Layer 5 of a small transformer language model trained on English Wikipedia (8 layers, counted from 0, width 64). Numbers have three digits each and are written without spaces.
A neuron's activation on a vector x is GELU(weights . x), where the dot is the dot product.
The model reads these tokens: " #" "77" " 4" "–" "3" " |" " West" " Jon" "idan" " #" "53" " 3" "–" "4" " |" "\n" "|" " 1976" " |" " West" " Jon" "idan" " #" "69" " 6" "–" "1"

The vector x that enters this layer's MLP at each token. A number n stands for (n - 500) times 0.009.
0 " #": 603388493478435514416485676691624649212573295509278282640595745635530325414422576501348782617546376608526509459719340655483614675543498362580451419524394563458454486638463637441320302448588505
1 "77": 526365376477392486406622687797618649260612397546448509679550693419507458384346506445340686523543216494433516283717555588425689498516572459388378323370422672350416349527374481460393244437552583
2 " 4": 612528545597468560443686568737648443367677317489576383644533624400424592380463515374288696628672370403496534181541505710537553513478400465739462394331332555503325630614522346412255320556553676
3 "–": 514342560457349391690679763557420529491674424450461537580527744632542479464390572489289490533552216552427595156684567629412522496536564518474431394331383656413494398383466343470256213396616498
4 "3": 518391413464377370457603678785626551619610475701588530566556631431498540393463550349321556397508314445365688250541552819325513257562597527630368438323419669438368570697446355575421311545488640
5 " |": 405526520506546440492378522801723278470414420634570467495509626538352518608634411382259592528591602431489463184447698582546183464501586468533394425245452486434339659456578361559307319544681619
6 " West": 453444535411278756473429563723672504399365315571210390533773641643468475387585565583540568602464400527411556432649496588340633654414455638595556608283354807487542356496595446468356471414419727
7 " Jon": 329381593455454516535569325796525490455560263503145433555667630716475341494568642352439608522400504479411436536587565721420527591181395469480360402476393471595587544495322253412306408394618505
8 "idan": 491346340344498408530553414912531448459439301514453466535523362621434500491500713295395675582274489323563428423382495729614511522196336430503520487294395340572348408510334402591428497423623587
9 " #": 568423546442478530606526518628493688437660364561339565574578808596539460423259633459210735619487417480635608473663462595579691419478463492525437406434502650550465394660360374507140407376648226
10 "53": 405449413552533417447487539921627581270704383481473405638523620510365418368369534426248794604511439395516443405548547729546691619372517467537408424302313556544365454676437483369329326538561638
11 " 3": 532406489538435534463639642823619581493662527613415424530591548329442645341581465356268560472530471557416666347540614706419717429580392549726408380300350753565261565751430310521383403428472440
12 "–": 458310541608422394707668746659373559515752401414485502615524726690390554366433654479258546533535314532433584253615588669420516479479509630536444360335291441416515424412557466545247228470557548
13 "4": 511493420498510432563402600928828540605567519677539518533496621488439611471514577262316647502479300560365419272429667736463401339668618462508398478319431505390428564604556348544447372622561679
14 " |": 307425511437576378453296612796756438507448392679565456490414519462468504540670563555441533522602662387431741376556703551326415374302472378460460458236606728408622603461616289651474267332509504
15 "\n": 405352571705507436382623562571705596522549593647695505559667504604296662465368387708669754531492717509538591680544561506521246335395529513683316337610338455540362394386454344457380414421570328
16 "|": 483352408649560591446452590566642327463441712452736396493510210490296605483490388547571652590530700437449378666671451661556292583567572409516381413384533386613409424335568289452108473335456498
17 " 1976": 510444313621261472533519425677543523315566711557635381580506371739422484301462519471795600520508537605374530731493442600303663489768711480395601539380688359460495323401506283552553361538469572
18 " |": 442417430552450566433276466821679349342592695521594340588444419642389414399457442504526564573665653460353560732642362603452446483485587437476602526289642228434536522312530229421201376384455453
19 " West": 386332484510349707611389490896528488415501666452362412556534470634478453314542515560736452559341469587307424719536419474331635590370455449443781646331463463475680246481670388456519569378406612
20 " Jon": 323213565381361596574531332785346619550593506554137493556586395734514331418566590337603586408397634642475506647564584635490483603233367414534528446502569358617491494522369429320462650356514551
21 "idan": 463354202317472478355566535872658582314429382657402309558617418481435353492641535486438615636191597531577527697575338598403505726284315470608485479420462454488409428637450440484489636445467531
22 " #": 476448387522450620591506448650520767365655434462333501594553700694478476448264609572314625606349546507633497607680487616533725630457446302543593407403625573548489387701485296413153578450525207
23 "69": 427428322569454459452532539931582584248769482435619430631506518480377406281379511525424710630330467440479384615531535631454772718377503359496489467325432525506368329681521368390398352625445601
24 " 6": 497465439578324614432622582844548657461732681576539522573568534314382611270625468458432431543397505670413604595562579645375814561511394466711535401324475665452299450722508230434467498509340397
25 "–": 375313514596382431784588711656362605497867550338605441650510572658406538305459611526328440543427414647378532444587662569423613657432454495476539432376389439377530343374607247476256237497480453
26 "1": 488422380476440440500366575973767616626754601643614570546498568508437579384521581376389536583324379631355440571412641729287469531528499324452463572370454437366452547641700237459451476699478498

Each question shows the input weights of one neuron of the MLP. A number n stands for (n - 500) times 0.00077.

n70: 624571315475756221491691489119409591370493451465434514570389666280419369482207541610381559481462576607582437325454577566546598582485550587446821505491447943511671617524309626443583563683410494
It fires most on token 9 " #"

n37: 698722547330560451307318267473500410366414422591520426374267432242345394639562388560438488512477473501535507413573541316685423227449398512591512287646566342734707429366562569485528646707632470
It fires most on token 5 " |"

n68: 510419801420634362596499551403472644301669098541292605390583522355406443647448380209606565320469588206311574420797263446294448408446355389496516460563581416383591574399427652548638586545532381
Its three highest activations, in order, are on tokens 7 " Jon", 0 " #", 20 " Jon"

n42: 429545420421672389394562604554374664428707341484527642566287635435401428495508469487414272551286339464511578331480468306633464606399509575286601517475396517357453401576538434542256663514458516
On which token does it fire most, and how strongly? 25 "–", at about 1.5

n109: 370497519479595259403261198335446186520462527664609577560494396351611625547521675711577364481581618429359402480463375266482485714574354493339541654512551734488545466378448584287489450375577509
It fires most on token 14 " |"

n76: 351556416512651324627311436534473588341649494337447551604686524469649367563615551610428528424382534385782509630509368444694395406485365438334712481469349700665417504402469581592571741555552390
It fires most on token 22 " #"

n26: 526486568755513366473337405472276463465400602645622486453510621522556865580615443669620561515291615576488390558617297506578666359480539529746675549647253568463448434737623677533589740406467500
It fires most on token 15 "\n"

n83: 454407475633560452431599508418492501669719489252870503511323564741534477583698196578517459201626571656511493450765366399577611550655327716471527483522326489712508437368454437650430584422745591
It fires most on token 25 "–"

n122: 391529518503563471621560639336507551350404355567568602617278824385375505358603475425401535689441517580475453438441405579880560392729437483534623412417463475618515539491683406681468433625445500
On which two tokens does it fire most, strongest first? 2 " 4", 12 "–"

n60: 381370632502435560535380186531518462423349704428689510531627798487643358573660600532407594556610534396291520440577666397569606478481477578603513492649520504447374482379665670472673433527435394
Its three highest activations, in order, are on tokens 5 " |", 14 " |", 6 " West"

n123: 609681717410438466578592357352494618426534386537360571494640499519485470578364525471778561587412654558472408378463498456433266362698579439415285542572718595610714388448573529347701612526376450
It fires most on token 17 " 1976"

n9: 585562485426527358575423408501497391625611426729451475579445434411557606604393498462419590314619546370502643488345456384461453682374385713413274497482646322374433450606461729446593456558350510
It fires most on token 8 "idan"

n115: 538802416592643432534302628484276502570392421437521585636563488411427758527446508723601431496651610583499823663704649458447366491440458547335510360472431476413401688452445589552569590500469581
It fires most on token 14 " |"

n28: 506586386513642300559667438479367587408446262393659693742471574354554563567709421334531429551697475701596707369642613486275376569779500398232366617453612616630423320305468655696707423703465526
On which token does it fire most, and how strongly? 1 "77", at about 0.8

n96: 630552564394494327622426385499387414330757422324555457465464638537854356786608589447746547437652623425395397402451307727453525405677545395653497466453600654345481682402426663318537650516512622
Its three highest activations, in order, are on tokens 0 " #", 2 " 4", 3 "–"

n55: 431530507565369322428427384408480617635453361593524390432505480539649437565533533440560659413214455477412377571646437534434395441476650544463425641402420505577618575625349369489670524621485551
It fires most on token 7 " Jon"

n85: 541310496639554578591483437505441513563492277609474475624434425335450433551527575472470450215575397498526395587531382672463636457638643462628709619349475539533579418597487503591647311569329484
On which token does it fire most, and how strongly? 4 "3", at about 0.98

n51: 487577565454439495551764477436429550335484385466421676422452604708417483639432545389320633278667303420440595608461411373509550424765457571765566464574604499477586451428499382458682608764482429
It fires most on token 9 " #"

n14: 461366508573600474588463416418464387647403290697472455620476566632548262674542321475368555422344522576396560567599707420384499448591619540542291537431595601567447661298556509415769369556729389
Its three highest activations, in order, are on tokens 5 " |", 14 " |", 7 " Jon"

n52: 454432242481453523497548609410518526534672557557819701809415654413467327702313400500473594355315581467629457665623418524515319426553294524372518715432309628239430529647592551464632384718428511
On which two tokens does it fire most, strongest first? 26 "1", 23 "69"

n38: 427618666582602460338441636607395498616517318610468622548353541365639480473639476553474400625446426814454450661557237488533608481449286752387498430292517447510512445664491508610475429431392385
On which token does it fire most, and how strongly? 24 " 6", at about 1.2

n8: 558452438649805602607375586596508585487494601477565469430314544496483493380398641417704236669363526498605647367446337710399436680518353782550473505330433612562502539604580496604553536508376519
It fires most on token 24 " 6"

n0: 621463712536608579379430479282184494462557505559565467443479529496710638368542367555349475505494712355590498403684537755271577533530527600475602318609536712610748447449595532554550549595711683
On which two tokens does it fire most, strongest first? 3 "–", 12 "–"

n75: 465530558461334616507567327439526448400697436494416522320420439314477674476308416544637502545629501563593523416476538421661608431601561634521304498442358574554551568407416587539341490465509590
It fires most on token 2 " 4"

n94: 463591584441711443755464603388412592479429365605498375404467502493457680385433478513714662550455619492518638587648620539462429703580459477498383612531585517722287736716741653483716378659518579
It fires most on token 0 " #"

n23: 382496404752895293366464497463318614534547368362616720432588467399510586597614592492500607396562474347406467431604317607494413212506397639707526548480544354610511465405404598531423472601477586
It fires most on token 15 "\n"

n19: 523482536463449464568474517429450500419550565650650537522452470289507571389464365570565291682351596403607537420799596464532403726782617599529602436495491498753814359597514496486585350389443614
It fires most on token 16 "|"

n114: 492847481425641515571420432231334527366655437574398582463396404332435595493613463450454529567494376321412337544493490551671575419411510436610194396694725621506696645383436627592573465419614371
On which token does it fire most, and how strongly? 9 " #", at about 0.025

n72: 231388726378482544367459287428363504526543363621454788468417744295477465668624341587437474384517530562500348328348497482364320438422540375617334386694652621415693579406316482583387565582512700
Its three highest activations, in order, are on tokens 5 " |", 7 " Jon", 14 " |"

n73: 566366347446605390611515406581369528424415555562573545509596648299395464716319640443670515623395653649727391244605485541536493587363457674202719445532483548472398515629524493623426590593533510
On which two tokens does it fire most, strongest first? 8 "idan", 21 "idan"